Layer 3 of a small transformer language model trained on English Wikipedia (16 layers, counted from 0, width 128).
A neuron's activation on a vector x is GELU(weights . x), where the dot is the dot product.

Input weights of the MLP neurons that the questions are about. A number n stands for (n - 500) times 0.0011.
n37: 857 477 399 545 718 608 591 515 761 634 333 862 713 600 544 608 282 379 362 377 393 279 707 410 482 528 522 596 414 488 326 681 852 278 389 860 647 749 681 449 441 669 518 497 596 560 385 834 599 514 534 219 603 461 827 444 400 784 264 441 437 603 81 610 282 635 841 257 273 324 666 76 507 570 324 394 308 250 431 671 678 392 188 639 559 440 397 542 650 385 495 500 463 280 438 520 515 568 349 314 605 298 337 644 736 357 336 355 367 632 277 488 230 821 591 389 361 697 382 567 648 414 547 791 622 768 448 402
n39: 684 559 662 420 885 664 548 855 630 510 498 933 912 593 386 370 747 667 361 615 195 531 331 521 188 577 601 237 436 723 339 518 338 554 408 678 378 415 476 646 894 326 329 410 458 320 120 581 318 384 180 510 490 672 477 696 584 514 508 421 437 621 406 600 282 555 296 177 550 505 558 480 482 476 464 432 415 638 528 766 524 539 264 649 378 544 788 584 668 631 391 795 367 467 168 594 623 634 138 389 597 503 338 559 264 597 892 750 532 455 569 314 527 290 266 703 632 367 800 464 481 695 446 503 324 274 292 250
n92: 391 698 530 571 552 287 424 757 572 483 598 768 180 543 397 500 503 545 782 749 516 650 67 579 520 490 417 530 311 359 310 407 319 598 466 533 377 741 564 707 503 652 531 708 575 601 549 250 218 184 314 380 624 264 525 235 494 591 433 441 414 437 723 347 682 385 843 634 189 445 601 412 293 782 72 411 541 631 387 442 545 444 536 523 554 515 366 492 324 445 591 468 290 548 253 243 648 488 678 462 414 468 517 887 551 469 547 547 584 542 355 407 232 775 841 455 505 547 740 69 560 521 725 714 788 673 378 587
n139: 766 577 530 548 406 552 525 789 532 300 300 413 514 168 921 319 543 759 280 413 464 686 510 465 426 528 583 577 523 669 329 470 749 426 228 754 694 632 576 506 695 433 471 522 496 545 354 540 481 766 205 656 440 602 362 262 188 473 563 580 505 306 716 556 366 670 658 501 314 649 754 634 576 433 640 417 875 478 553 396 456 386 561 393 477 456 365 523 338 448 595 441 497 412 118 504 451 148 292 593 414 779 534 914 286 319 371 727 491 699 203 505 540 491 695 584 542 543 461 289 175 484 306 684 436 408 589 598
n171: 363 422 447 227 754 287 593 579 404 654 627 495 765 603 664 597 221 506 376 458 482 593 410 417 521 581 661 639 595 850 203 853 536 671 445 528 362 539 483 528 282 415 250 551 319 267 461 677 460 508 670 583 374 533 611 561 498 654 269 540 538 528 241 559 657 311 694 163 494 408 725 310 626 575 175 788 546 655 230 378 473 290 347 469 225 414 685 426 293 282 223 377 472 595 638 677 214 314 487 350 532 812 461 461 596 369 972 562 402 350 546 216 414 667 512 709 581 370 743 567 271 686 567 424 505 679 627 626
n266: 74 335 692 487 569 433 814 294 573 619 264 271 675 631 269 463 335 456 259 425 501 494 488 437 350 678 533 557 723 417 400 608 362 386 706 575 324 533 292 752 550 244 529 473 608 518 188 445 434 646 820 613 668 464 246 523 250 725 582 562 407 516 416 288 601 414 770 361 669 540 478 521 490 542 647 747 564 710 524 387 491 798 445 601 470 681 569 661 289 445 549 786 113 419 731 616 439 522 622 930 349 670 484 496 519 665 717 598 284 156 625 437 545 418 241 506 260 341 481 754 563 543 424 517 295 630 257 377
n322: 376 602 306 639 650 550 382 480 253 756 99 459 412 438 404 364 379 505 414 623 316 465 554 522 679 377 515 395 671 532 588 611 244 358 552 493 108 379 502 749 502 629 486 463 339 461 374 684 340 419 332 452 740 140 777 400 786 688 677 308 510 498 282 657 485 120 483 695 498 338 630 305 488 635 396 429 648 307 451 506 441 470 458 832 269 507 469 596 852 253 652 869 398 750 427 859 442 523 69 462 489 594 638 382 784 579 407 536 420 497 636 570 422 635 412 880 430 738 587 583 467 500 365 513 453 668 507 429
n325: 524 288 969 200 450 896 259 196 410 834 552 716 568 602 259 480 798 486 598 501 558 604 525 275 395 392 696 597 449 483 662 393 113 528 706 648 912 429 514 727 507 696 548 694 529 617 661 825 532 354 683 365 443 321 481 454 442 789 437 441 594 191 719 530 556 429 515 583 575 466 262 710 298 306 333 475 488 338 485 725 761 468 437 218 412 521 830 556 219 354 154 562 315 474 552 631 800 836 707 433 549 163 633 668 597 405 395 203 617 775 743 702 322 205 588 461 464 357 404 283 334 385 714 487 521 752 454 495
n356: 660 678 848 189 296 658 163 369 669 545 448 193 285 638 343 588 509 495 571 495 567 529 589 586 592 376 553 273 503 397 429 836 489 408 438 156 638 811 539 371 725 468 225 745 490 214 379 440 253 460 503 459 521 559 371 499 455 859 246 953 566 323 578 415 495 372 417 631 784 487 423 490 617 628 387 685 377 588 463 658 403 432 431 362 887 432 638 604 347 705 417 404 454 534 531 687 880 462 568 416 506 372 518 599 660 253 473 396 715 419 554 609 546 279 515 591 223 412 546 243 460 394 483 267 646 300 407 451
n357: 437 565 681 643 267 704 620 382 644 345 696 378 467 264 297 517 419 370 407 290 373 583 475 652 548 545 352 607 527 634 542 629 575 521 552 725 575 741 487 441 499 324 652 571 455 736 184 469 451 356 291 520 814 574 392 613 366 430 332 459 556 747 553 694 880 188 686 715 597 551 514 481 405 232 652 594 398 338 595 481 182 355 455 345 568 532 449 460 731 478 591 486 367 182 707 537 662 531 394 405 638 457 464 431 595 526 464 507 148 179 475 416 705 371 306 718 278 260 664 637 468 507 198 150 663 541 441 669
n364: 671 581 639 677 306 441 515 706 330 661 456 725 507 325 634 656 635 540 536 811 362 435 410 713 354 666 663 738 216 532 672 756 203 463 513 325 407 700 528 536 170 768 241 558 641 369 640 310 546 468 358 592 286 356 551 905 148 348 337 338 412 697 362 516 106 314 244 269 294 439 619 366 207 652 541 345 724 598 324 587 424 530 477 636 647 563 485 745 582 264 497 542 376 805 687 337 710 570 462 490 563 782 314 338 689 657 394 232 523 707 882 460 597 743 588 267 511 526 510 631 457 569 501 594 644 309 655 457
n395: 422 498 573 273 359 290 571 548 397 579 542 322 613 302 274 49 555 530 348 410 502 670 636 480 492 525 566 108 653 70 553 694 188 382 472 625 623 910 401 248 563 721 419 797 615 622 521 521 429 629 355 736 573 695 531 427 593 578 302 551 449 179 340 458 560 692 761 156 499 374 657 651 678 282 604 601 533 607 399 152 494 573 666 541 473 635 555 372 418 400 633 163 782 589 754 804 714 544 549 733 575 655 430 594 620 283 631 396 202 559 661 360 738 496 473 207 276 375 375 458 246 502 554 417 524 795 332 555
n417: 184 585 574 844 589 627 497 303 571 653 718 382 310 585 617 300 490 508 447 688 448 150 557 326 643 598 821 644 896 407 374 852 563 509 441 722 293 345 337 260 365 584 298 337 398 481 582 369 470 241 393 594 446 470 770 453 868 597 777 339 395 590 603 438 251 290 591 296 510 471 426 306 379 426 495 556 523 262 271 421 705 189 443 248 561 713 490 702 427 367 401 736 411 120 543 278 843 561 615 825 572 584 434 537 444 431 866 547 666 682 563 547 615 488 442 619 170 111 607 901 621 382 679 372 511 478 503 395
n432: 455 486 855 230 198 798 536 569 351 531 424 341 552 525 567 223 655 42 444 837 495 432 392 429 603 677 836 589 262 487 396 577 333 441 821 622 500 470 544 434 661 433 358 666 450 410 549 480 257 464 476 551 488 598 290 227 580 456 666 374 534 676 517 561 480 731 789 476 397 282 542 88 356 628 406 705 643 569 536 431 565 152 823 722 593 402 173 866 777 639 530 718 421 715 143 487 370 811 357 474 150 235 424 547 307 635 514 519 406 577 567 555 332 582 239 506 623 515 619 643 485 781 788 652 351 593 198 575
n456: 351 369 553 446 542 592 773 395 227 484 641 266 603 680 714 527 603 521 248 418 738 516 321 343 535 470 505 729 789 523 290 919 76 200 341 611 397 188 360 463 273 295 364 501 580 286 556 540 620 407 381 579 536 407 565 685 580 699 654 598 538 562 316 501 212 628 433 381 868 805 584 825 524 599 821 455 624 306 513 716 562 818 937 425 550 410 619 189 311 375 694 729 298 512 290 475 300 488 423 713 631 642 338 45 875 407 56 308 580 637 706 539 364 438 634 311 524 368 302 579 334 344 461 473 868 724 697 262
n468: 578 500 632 370 638 465 591 573 395 380 189 722 747 513 358 430 567 497 317 521 411 424 400 448 202 429 696 846 345 763 312 689 579 901 368 852 662 635 531 338 253 429 741 631 225 170 565 554 659 250 534 505 385 416 426 312 545 368 727 296 710 486 280 434 437 723 362 706 330 35 667 716 529 322 509 579 418 49 615 620 138 291 591 422 356 491 639 503 468 353 517 662 477 599 346 576 534 572 227 679 707 689 435 480 531 855 304 358 403 539 711 786 690 598 580 585 406 852 625 462 477 282 306 418 429 168 274 509
n471: 409 901 455 541 498 624 484 469 234 432 451 848 462 401 675 241 288 473 348 371 551 345 595 526 401 575 280 468 327 722 448 779 390 454 702 248 398 476 393 603 672 654 450 329 502 351 729 660 404 559 624 175 136 327 705 619 456 733 651 568 550 248 496 464 511 553 601 630 358 725 237 290 287 530 390 569 356 640 875 566 225 373 310 754 564 880 522 765 551 449 391 371 484 462 698 645 844 552 363 314 499 297 275 599 467 408 875 422 446 770 670 641 516 567 100 718 371 671 453 834 269 384 553 393 733 603 599 508
n491: 608 474 354 468 754 514 394 294 775 189 447 538 340 182 733 140 443 731 335 188 559 510 309 547 223 426 663 608 374 500 539 253 566 734 489 349 461 452 587 672 207 626 260 729 671 832 759 412 510 434 354 438 425 131 490 400 305 486 189 541 276 462 683 401 701 487 688 592 606 397 612 546 781 455 643 480 391 547 401 478 597 330 362 798 477 623 506 773 694 770 726 559 437 568 477 736 395 286 396 374 402 355 344 684 547 407 513 647 523 475 592 306 432 540 460 519 433 383 608 394 557 504 365 521 324 293 722 541

Each question shows a token from some text and the vector x that enters the MLP there. A number n stands for (n - 500) times 0.0074.

"1": 318 405 437 494 251 463 492 429 607 692 642 584 377 417 580 606 424 716 548 433 421 296 603 576 517 585 520 531 529 564 578 402 417 507 561 623 562 623 542 369 494 373 507 262 431 470 531 663 581 683 629 569 443 646 479 450 545 376 360 524 298 469 682 467 529 732 407 463 429 479 453 347 466 537 523 364 364 501 506 574 543 560 600 353 497 417 373 376 347 556 585 552 505 435 496 509 503 531 516 539 467 596 571 550 485 597 593 413 553 462 386 553 517 555 476 615 639 572 466 564 471 595 588 528 365 483 563 270
Which of these neurons fires most? n417

"2": 341 478 506 413 162 557 381 464 516 727 519 572 489 507 494 534 489 600 571 370 423 440 520 551 584 535 389 384 682 615 621 555 470 522 318 506 533 558 559 319 595 401 623 300 386 379 452 527 430 723 631 523 395 634 362 354 559 340 437 600 430 579 734 570 491 738 262 499 539 443 543 342 610 580 501 441 310 428 536 506 573 596 506 522 647 553 396 492 514 537 542 482 492 469 362 562 521 408 408 576 578 464 534 578 579 660 506 481 660 442 424 611 354 471 535 453 442 542 442 586 509 681 411 458 428 502 646 400
Which of these neurons fires most? n356

"5": 313 423 480 428 306 576 322 460 590 528 630 475 396 406 566 625 628 639 534 331 453 402 480 666 480 468 393 363 661 524 617 542 464 475 299 585 445 514 606 336 499 415 545 254 456 559 495 589 449 724 640 625 446 533 520 316 533 401 405 646 288 531 629 650 535 737 339 624 544 522 477 427 376 550 501 485 327 538 432 374 520 550 499 515 555 527 456 433 492 624 447 461 435 401 533 644 456 612 425 548 487 521 526 491 543 604 569 577 627 415 421 586 515 546 548 543 546 577 359 496 437 599 368 460 456 480 621 505
Which three neurons fire most, strongest first? n356, n139, n357

" ": 359 444 545 415 331 492 498 515 458 806 471 617 465 472 570 592 426 574 578 380 451 447 467 660 476 524 456 336 556 579 556 425 335 665 442 384 680 536 581 409 428 450 422 359 510 451 548 512 535 580 536 622 651 468 459 419 497 469 421 543 384 521 670 523 498 599 380 634 550 570 491 418 435 516 517 362 551 443 582 548 437 522 550 463 483 545 453 393 508 623 456 498 418 291 559 425 534 538 415 538 466 622 526 542 391 570 561 562 642 603 416 537 486 548 488 388 572 578 449 530 507 588 374 547 350 540 679 380
Which neuron fires most, and how strongly? n139, at about 0.73

"-": 347 436 584 395 536 477 413 566 595 665 401 672 373 423 564 584 414 493 442 274 417 381 548 592 478 483 349 487 565 554 621 487 390 602 485 418 496 444 376 447 546 338 498 360 499 435 557 647 500 649 576 548 508 428 482 469 584 420 378 646 461 666 691 574 656 670 457 619 536 592 470 486 470 506 558 437 404 389 614 527 479 563 576 496 376 576 328 478 674 690 476 424 446 365 670 396 581 546 393 497 505 525 582 526 490 583 591 426 605 509 471 519 420 540 583 400 621 470 413 460 425 510 308 534 408 491 684 311
Which two neurons fire most, strongest first? n471, n491

" series": 318 492 413 592 454 339 427 447 540 674 411 409 471 525 687 479 407 592 467 420 579 568 502 597 490 479 319 437 480 538 708 426 407 453 526 599 493 531 557 461 470 498 496 255 591 462 428 584 477 612 443 614 541 564 361 331 516 502 386 468 636 643 596 552 635 699 403 616 524 523 457 411 594 536 447 381 394 316 484 640 613 565 487 515 488 445 495 492 516 481 442 453 436 387 482 398 362 599 474 437 600 611 556 503 584 612 747 546 633 465 286 560 412 580 548 409 594 516 495 592 489 670 468 564 236 563 521 414
Which neuron fires most, and how strongly? n322, at about 0.25

"9": 322 378 417 505 327 538 416 476 536 630 491 604 433 454 534 638 560 502 452 344 453 442 478 586 431 601 552 482 613 571 688 488 418 576 410 668 497 528 482 345 562 432 767 316 485 452 581 528 477 573 586 668 613 375 455 376 642 336 433 647 312 504 676 652 522 805 368 530 514 519 525 398 474 515 491 457 285 201 404 499 445 483 471 450 560 446 449 281 477 610 509 546 473 364 538 487 406 552 405 550 606 498 530 524 502 637 554 571 549 432 417 597 572 526 457 434 539 634 462 606 459 515 495 487 490 419 561 514
Which of these neurons fires most? n468

" |": 446 325 575 499 488 434 382 458 456 715 563 633 422 528 547 517 429 455 538 421 533 403 479 657 476 505 471 426 583 620 578 369 314 549 487 345 496 529 583 373 493 431 528 345 581 460 654 554 498 655 583 537 565 524 580 423 607 503 373 699 387 625 637 505 534 691 408 524 585 496 471 378 564 535 411 433 356 409 432 597 525 614 630 445 620 377 427 481 558 611 465 435 474 389 574 460 485 594 493 545 416 570 521 486 554 533 587 437 435 465 490 530 522 481 479 505 558 577 451 605 503 535 464 570 312 499 487 423
Which two neurons fire most, strongest first? n356, n325

"0": 347 380 507 429 309 588 347 401 657 659 627 502 429 391 598 583 532 662 503 404 448 386 519 585 582 528 418 341 639 584 549 532 495 455 475 516 469 526 583 338 428 337 520 297 447 479 522 648 381 683 586 667 529 420 507 244 560 393 495 619 315 481 709 648 557 712 363 536 423 628 438 424 474 500 419 403 382 500 475 415 508 411 515 531 591 434 452 466 433 663 548 491 438 393 580 579 367 661 488 436 512 513 520 517 491 636 611 556 652 370 390 607 629 596 515 576 535 584 432 390 432 527 415 458 538 508 636 374
Which three neurons fire most, strongest first? n356, n139, n357

" of": 486 395 454 429 426 407 463 470 540 686 460 605 464 391 506 447 392 490 559 363 506 526 513 647 369 647 490 475 643 589 584 561 368 560 433 397 518 397 471 526 518 451 516 406 533 348 695 509 463 546 414 633 350 624 589 469 575 357 553 609 626 690 473 563 564 578 342 456 486 517 439 459 443 606 503 468 361 432 497 383 575 596 679 457 478 452 422 342 532 632 458 406 368 340 569 443 592 489 389 520 584 481 548 558 421 504 572 598 620 470 422 531 338 474 427 533 614 548 542 669 574 669 435 522 282 454 664 490
Which neuron fires most, and how strongly? n39, at about 1.2

"3": 403 349 464 448 341 530 435 348 614 525 620 476 441 487 495 541 449 661 532 513 529 386 415 550 407 462 449 460 634 616 668 462 496 467 454 625 611 561 551 368 439 350 670 312 555 530 486 659 487 726 605 561 463 544 488 381 605 337 452 678 380 527 740 530 547 692 380 400 395 424 412 427 333 562 476 365 338 380 500 628 534 622 581 424 530 480 492 369 481 615 504 536 467 397 432 577 376 500 333 395 521 621 454 528 373 738 738 511 672 456 410 592 598 575 547 628 580 583 413 569 383 544 613 483 419 450 557 336
Which three neurons fire most, strongest first? n39, n139, n468

" In": 383 470 422 515 428 457 470 409 455 610 473 558 437 508 468 648 466 557 528 564 304 414 508 569 350 606 472 463 542 542 593 514 339 464 498 374 544 407 618 429 523 487 606 201 709 295 555 565 622 558 518 560 446 472 506 453 558 480 488 679 434 652 537 445 485 572 438 608 490 571 494 420 511 589 478 426 410 518 513 404 508 537 581 499 682 582 442 297 575 583 623 401 521 303 588 524 529 457 403 616 611 427 559 503 529 563 573 466 455 578 379 428 386 540 545 510 672 555 624 443 465 597 457 594 314 414 643 432
Which two neurons fire most, strongest first? n471, n364

" on": 365 501 430 463 336 428 412 610 392 680 548 539 471 639 526 450 577 490 556 321 414 506 446 598 326 619 593 569 497 611 540 501 413 626 505 372 586 416 550 373 455 450 620 409 463 489 658 473 503 563 537 597 404 541 526 449 613 472 419 433 289 674 660 501 494 631 434 648 498 444 500 500 552 506 394 438 393 463 585 541 538 542 608 478 598 446 358 493 527 559 575 421 541 370 531 647 432 521 267 510 515 323 420 484 434 544 637 559 607 380 337 591 364 486 518 405 534 473 431 453 536 666 455 600 302 599 729 587
Which of these neurons fires most? n432

" to": 504 456 522 528 413 318 460 461 446 752 503 621 492 508 451 531 393 541 628 284 424 497 509 562 325 589 485 593 577 684 526 462 408 575 539 359 469 499 528 405 387 491 594 523 499 517 538 543 494 586 459 631 470 595 557 461 575 481 511 621 302 641 713 465 486 542 317 726 416 656 538 521 486 459 430 349 455 485 508 599 516 611 607 470 524 427 452 368 405 613 465 379 529 398 530 490 536 533 308 507 527 401 395 535 437 474 662 554 543 430 295 663 364 509 506 647 577 591 491 317 387 692 444 441 280 600 584 473
Which neuron fires most, and how strongly? n139, at about 0.58

"II": 359 435 474 452 417 457 486 409 498 698 616 285 394 527 575 626 361 473 359 494 412 324 419 616 502 532 425 517 437 550 505 380 476 525 478 668 493 461 442 405 369 394 586 239 572 537 612 604 572 480 645 521 608 567 375 391 606 604 475 598 569 564 606 636 590 649 445 400 496 449 515 464 564 432 487 434 357 468 528 391 539 531 498 603 711 514 481 488 334 464 517 367 519 231 725 394 476 497 403 573 468 554 540 491 381 686 636 522 555 545 293 546 412 521 655 578 683 727 543 497 596 649 439 470 348 508 523 428
Which three neurons fire most, strongest first? n266, n417, n171

" the": 420 483 472 469 354 391 439 504 494 614 458 603 588 506 547 508 561 433 619 476 535 492 522 563 508 325 372 535 455 609 489 455 305 562 493 385 527 532 531 381 424 470 503 370 600 435 646 537 554 507 549 661 410 580 482 430 569 369 429 483 446 620 675 539 558 674 399 643 510 516 427 373 433 556 409 445 472 387 596 484 573 559 542 477 634 572 416 386 452 657 450 458 418 386 607 388 540 543 384 535 569 468 584 415 414 471 668 642 514 539 360 555 448 503 586 459 589 440 506 605 562 522 525 588 486 552 593 431
Which neuron fires most, and how strongly? n471, at about 0.54

" show": 316 491 454 521 445 462 399 463 440 662 587 502 511 564 568 451 343 623 551 374 394 625 493 621 415 640 335 452 471 540 654 453 393 460 541 491 629 521 465 445 361 452 492 362 530 386 408 530 376 660 438 531 582 701 449 433 553 508 374 484 502 665 632 476 578 650 469 538 516 600 380 401 463 486 481 419 504 259 520 619 549 514 531 598 517 314 452 521 469 475 446 546 532 439 638 454 459 502 510 401 542 552 579 407 499 628 686 543 520 499 427 622 374 581 606 388 572 495 498 457 526 724 345 675 266 680 570 449
Which of these neurons fires most? n171

" in": 448 408 425 494 408 439 489 477 525 614 575 526 399 546 487 598 531 470 486 542 316 475 531 582 402 628 473 402 596 581 514 509 299 495 590 340 550 387 559 443 561 429 557 299 668 365 631 479 408 629 566 566 509 508 560 503 520 454 383 607 469 663 476 461 527 618 386 548 510 481 546 421 480 548 504 445 443 478 473 472 547 508 614 474 673 474 421 403 466 698 528 427 476 297 655 489 503 476 402 558 597 449 560 527 357 645 667 506 524 477 346 520 407 491 501 549 682 541 483 478 463 575 479 578 278 544 655 527
Which two neurons fire most, strongest first? n39, n432

" W": 322 407 548 354 441 418 528 532 381 597 526 516 569 494 563 513 443 506 413 507 491 467 597 563 402 486 396 430 618 453 687 353 330 551 473 452 513 437 621 462 341 460 438 344 533 448 469 558 421 667 746 566 542 514 677 440 630 490 434 541 412 550 548 639 590 527 553 699 470 466 542 402 539 473 427 379 541 334 560 535 433 684 441 409 687 443 386 440 591 527 600 526 623 376 569 501 523 491 386 454 486 502 505 590 528 618 523 547 587 589 436 515 431 535 443 464 508 671 474 492 508 628 453 524 372 432 573 556
Which of these neurons fires most? n322

" a": 411 503 493 439 342 381 551 471 402 598 493 559 517 459 565 512 415 503 545 395 478 435 609 506 415 507 462 494 632 508 515 442 337 627 489 396 515 491 529 428 424 530 491 414 568 401 725 598 496 636 502 554 585 550 472 397 662 419 370 512 371 632 578 506 551 714 541 548 518 613 531 372 454 480 391 369 350 430 439 448 574 620 555 601 549 550 478 304 479 507 463 407 349 330 650 608 537 548 426 585 625 642 512 520 442 454 600 731 594 440 364 527 487 465 593 499 572 409 458 505 532 450 424 555 395 569 600 483
Which two neurons fire most, strongest first? n395, n171

"s": 365 384 506 516 341 419 484 572 502 574 345 564 429 498 557 456 359 579 507 500 416 438 388 563 499 507 424 519 443 398 711 426 405 479 477 425 524 450 429 566 478 434 522 330 558 577 658 726 516 539 547 524 651 678 538 451 510 310 478 594 446 616 495 711 443 743 380 486 478 406 531 429 586 632 448 321 690 400 432 435 577 587 592 492 704 333 550 613 441 554 501 429 334 465 533 431 450 430 503 502 635 454 562 541 492 550 522 525 667 621 500 563 590 512 375 491 475 675 383 291 553 615 400 431 370 705 637 424
Which three neurons fire most, strongest first? n364, n139, n322

"logy": 425 583 419 407 441 338 467 447 442 469 571 416 387 423 604 544 338 545 583 462 431 510 529 663 439 560 461 385 605 517 631 516 430 505 486 478 571 492 675 385 456 576 691 290 459 499 562 562 368 624 402 615 573 299 448 488 569 464 444 615 559 648 679 618 547 723 475 673 601 428 455 434 625 451 343 561 337 485 404 631 507 561 482 432 652 407 540 569 433 564 458 502 423 196 377 405 488 512 459 428 546 574 531 509 544 565 616 502 521 505 203 542 470 516 577 415 563 590 429 668 561 542 439 526 286 501 689 412
Which neuron fires most, and how strongly? n139, at about 0.31

"a": 414 455 534 519 258 321 589 562 410 532 469 446 557 408 633 734 504 475 458 391 468 522 559 633 354 571 508 473 612 492 522 243 445 532 381 626 435 344 422 371 501 517 666 418 601 468 513 626 595 595 596 588 648 531 517 435 541 300 406 513 524 639 650 557 426 720 273 470 590 411 483 465 517 467 379 354 540 394 419 377 447 674 367 480 641 427 539 463 487 548 525 453 326 408 618 360 403 498 470 553 489 487 692 534 555 414 491 487 739 574 459 655 494 578 502 599 433 447 500 506 545 544 630 502 355 613 580 529
Which neuron fires most, and how strongly? n139, at about 0.39

" between": 490 404 404 302 441 324 471 542 511 719 563 482 479 653 556 409 543 397 571 367 430 349 502 596 378 634 476 519 686 518 442 480 389 452 493 438 601 486 510 362 525 463 481 323 641 628 560 422 546 546 422 648 387 442 573 447 488 514 459 638 429 601 607 500 590 574 289 664 499 390 539 512 570 560 401 388 453 440 497 454 504 806 422 388 620 525 391 442 515 449 532 442 509 468 562 580 475 563 329 489 624 657 481 546 433 587 612 502 522 433 341 540 316 574 433 507 669 612 617 535 481 541 443 522 301 501 606 500
Which of these neurons fires most? n171

"Prior": 423 485 656 494 324 284 401 460 504 438 581 539 443 438 511 563 555 475 503 548 386 542 496 579 443 525 516 626 470 576 509 529 388 458 385 429 654 363 452 424 460 477 633 212 481 454 647 499 551 544 520 669 601 476 433 515 611 407 553 658 478 538 457 561 485 550 345 698 559 468 354 412 472 638 512 519 333 498 613 382 542 639 383 423 550 602 522 362 518 558 448 359 478 313 637 601 543 391 271 554 608 572 621 520 467 637 481 441 553 527 392 499 447 608 510 480 566 556 562 546 491 663 435 579 422 404 646 462
Which of these neurons fires most? n468

" Town": 300 559 519 631 262 472 511 368 442 521 424 562 496 515 545 551 509 461 428 406 515 495 480 558 459 597 393 538 610 469 644 333 383 478 509 476 486 352 611 479 480 432 530 366 363 475 469 694 465 564 661 646 538 550 612 515 523 448 415 674 455 593 567 671 426 626 431 626 585 421 368 428 615 594 465 368 694 389 593 435 437 600 506 533 648 393 549 415 458 595 483 412 615 366 604 494 468 394 427 513 500 492 504 613 600 654 554 508 533 444 296 538 409 516 454 330 529 546 421 572 519 668 395 648 345 566 566 493
Which of these neurons fires most? n266

" was": 419 482 548 578 440 336 354 518 569 586 462 655 463 466 466 540 439 603 516 576 448 510 518 614 449 460 382 515 530 531 545 508 332 611 551 412 601 491 384 404 385 517 534 296 564 407 528 558 547 563 494 619 539 420 447 432 528 357 336 576 313 636 579 386 602 560 406 676 533 568 460 469 437 374 362 378 436 330 517 573 676 726 462 470 480 375 437 345 483 651 518 484 606 399 557 363 515 485 537 508 513 644 519 587 544 474 611 479 618 466 408 609 434 581 549 539 610 666 497 424 554 677 435 528 386 501 499 650
Which neuron fires most, and how strongly? n92, at about 1.8

"og": 528 574 575 525 349 350 490 521 594 548 585 439 570 545 547 607 361 555 360 451 382 630 485 587 539 496 477 404 593 480 621 445 397 504 424 551 511 525 544 367 451 415 676 340 568 509 587 675 388 549 488 487 467 356 479 435 523 349 358 456 363 690 617 720 588 617 349 572 626 519 422 476 523 370 385 511 466 630 392 381 255 640 567 407 590 542 547 536 511 523 477 438 377 396 451 486 501 436 344 450 555 550 593 432 437 728 585 568 568 606 291 520 462 552 378 496 591 501 491 532 607 672 521 484 404 497 581 451
Which neuron fires most, and how strongly? n357, at about 1.8

"tri": 429 588 556 568 446 393 483 416 502 696 456 353 406 497 518 722 169 708 505 472 427 371 616 513 409 517 545 398 469 596 463 505 485 602 492 489 565 354 552 481 463 383 471 369 486 447 591 592 406 651 539 583 813 484 503 634 535 375 493 631 472 493 799 532 474 922 264 500 523 481 494 532 571 559 469 597 371 386 380 444 580 492 593 440 649 522 431 420 531 670 420 348 380 389 544 286 517 426 421 564 523 383 439 468 320 473 598 446 447 488 429 566 480 429 545 520 664 584 530 517 541 451 514 543 438 572 487 520
Which of these neurons fires most? n356

" P": 342 417 614 318 357 453 549 608 427 613 567 428 483 457 516 535 455 522 464 474 559 463 573 635 461 535 474 402 541 522 513 359 319 699 488 485 445 438 456 517 307 381 526 265 621 435 490 567 562 552 685 561 623 546 599 383 557 527 371 529 488 500 590 639 528 676 545 557 511 533 561 387 506 440 442 476 519 438 584 390 472 542 528 476 731 529 526 439 524 603 514 471 394 345 571 458 546 486 431 612 519 469 459 470 466 653 493 575 496 627 400 510 477 503 453 500 541 533 520 500 494 648 471 579 306 422 619 405
Which two neurons fire most, strongest first? n266, n432

" By": 372 491 447 462 322 350 448 417 421 638 597 587 621 606 413 697 277 558 588 425 369 545 470 596 371 530 456 543 519 517 592 462 425 383 423 413 498 390 646 534 526 543 516 321 649 451 537 539 511 598 556 576 441 571 563 554 521 474 445 733 485 626 485 595 374 405 403 659 529 571 481 365 494 544 472 458 287 482 500 296 491 649 631 505 594 561 484 337 506 428 527 397 607 299 607 468 587 409 336 527 582 503 590 546 506 607 530 468 523 615 373 525 321 497 518 440 606 699 591 478 379 550 467 575 328 519 686 492
Which neuron fires most, and how strongly? n471, at about 0.73

",": 337 460 521 514 401 460 505 519 521 646 492 609 412 355 429 514 519 330 477 391 451 545 479 610 467 509 436 374 631 552 695 489 305 529 438 406 513 473 460 342 417 489 477 287 531 484 713 625 531 610 572 655 525 487 465 418 469 492 461 695 406 572 565 543 612 608 392 516 535 508 481 423 511 526 550 533 421 378 500 579 588 609 519 454 513 477 394 473 527 673 493 388 534 454 556 392 475 568 437 547 574 640 563 567 577 589 564 528 618 452 330 600 386 533 559 516 533 553 521 577 421 605 328 506 325 637 532 318
Which neuron fires most, and how strongly? n395, at about 0.2

" March": 409 480 536 365 268 412 491 495 400 602 549 687 464 433 498 467 475 543 477 464 422 569 464 620 404 506 354 502 550 595 738 465 411 524 415 567 495 478 531 488 580 455 408 258 448 401 603 596 350 566 757 619 517 432 513 579 523 426 495 787 523 566 541 621 664 636 388 595 593 427 465 368 734 423 482 373 498 395 512 353 465 492 538 484 568 522 499 355 468 513 394 345 541 329 525 501 358 490 441 430 440 533 528 498 566 544 516 580 605 454 449 479 435 582 483 438 623 527 572 592 497 641 410 560 384 523 673 431
Which two neurons fire most, strongest first? n171, n471

" X": 304 364 552 382 365 462 490 528 435 639 470 442 453 404 532 582 297 460 360 394 496 434 431 659 502 506 386 413 636 578 607 366 363 543 556 602 492 457 555 508 390 535 492 190 521 480 565 567 510 511 587 510 542 517 510 570 588 523 433 516 461 635 612 610 530 649 490 618 545 433 575 437 605 398 442 417 427 438 541 465 499 578 483 492 642 495 458 460 523 469 510 400 510 368 551 484 638 591 376 503 441 466 528 586 347 587 619 639 520 635 314 489 477 493 597 526 576 734 562 529 572 593 525 406 409 444 570 441
Which of these neurons fires most? n471

" at": 503 308 474 412 404 362 426 536 511 597 569 577 504 538 482 417 512 513 569 383 394 373 543 549 482 589 454 553 545 603 478 502 342 539 512 402 553 428 469 432 502 602 398 226 521 512 614 537 446 702 511 608 430 622 635 458 530 377 293 506 370 664 506 518 553 607 367 701 485 506 563 448 489 613 516 410 452 358 562 450 564 615 503 459 679 391 445 438 540 601 612 509 495 515 646 457 331 479 363 654 427 482 502 469 367 604 566 477 577 365 385 506 344 475 489 515 613 635 543 454 583 637 517 571 322 623 641 569
Which two neurons fire most, strongest first? n432, n491

" starting": 462 518 575 550 431 401 450 436 491 662 572 631 468 546 489 446 443 554 317 297 491 544 545 560 372 532 330 515 596 525 688 468 381 351 520 409 649 571 432 392 347 534 617 280 505 433 492 562 393 610 506 601 574 462 540 614 551 342 467 559 377 640 482 559 502 645 408 669 580 479 415 436 578 431 506 485 489 442 516 508 529 462 652 492 526 481 554 381 443 675 383 335 457 450 499 507 466 546 390 497 623 509 524 598 527 574 565 631 493 431 361 515 317 531 476 418 704 468 513 591 372 664 366 538 288 615 655 474
Which neuron fires most, and how strongly? n357, at about 0.55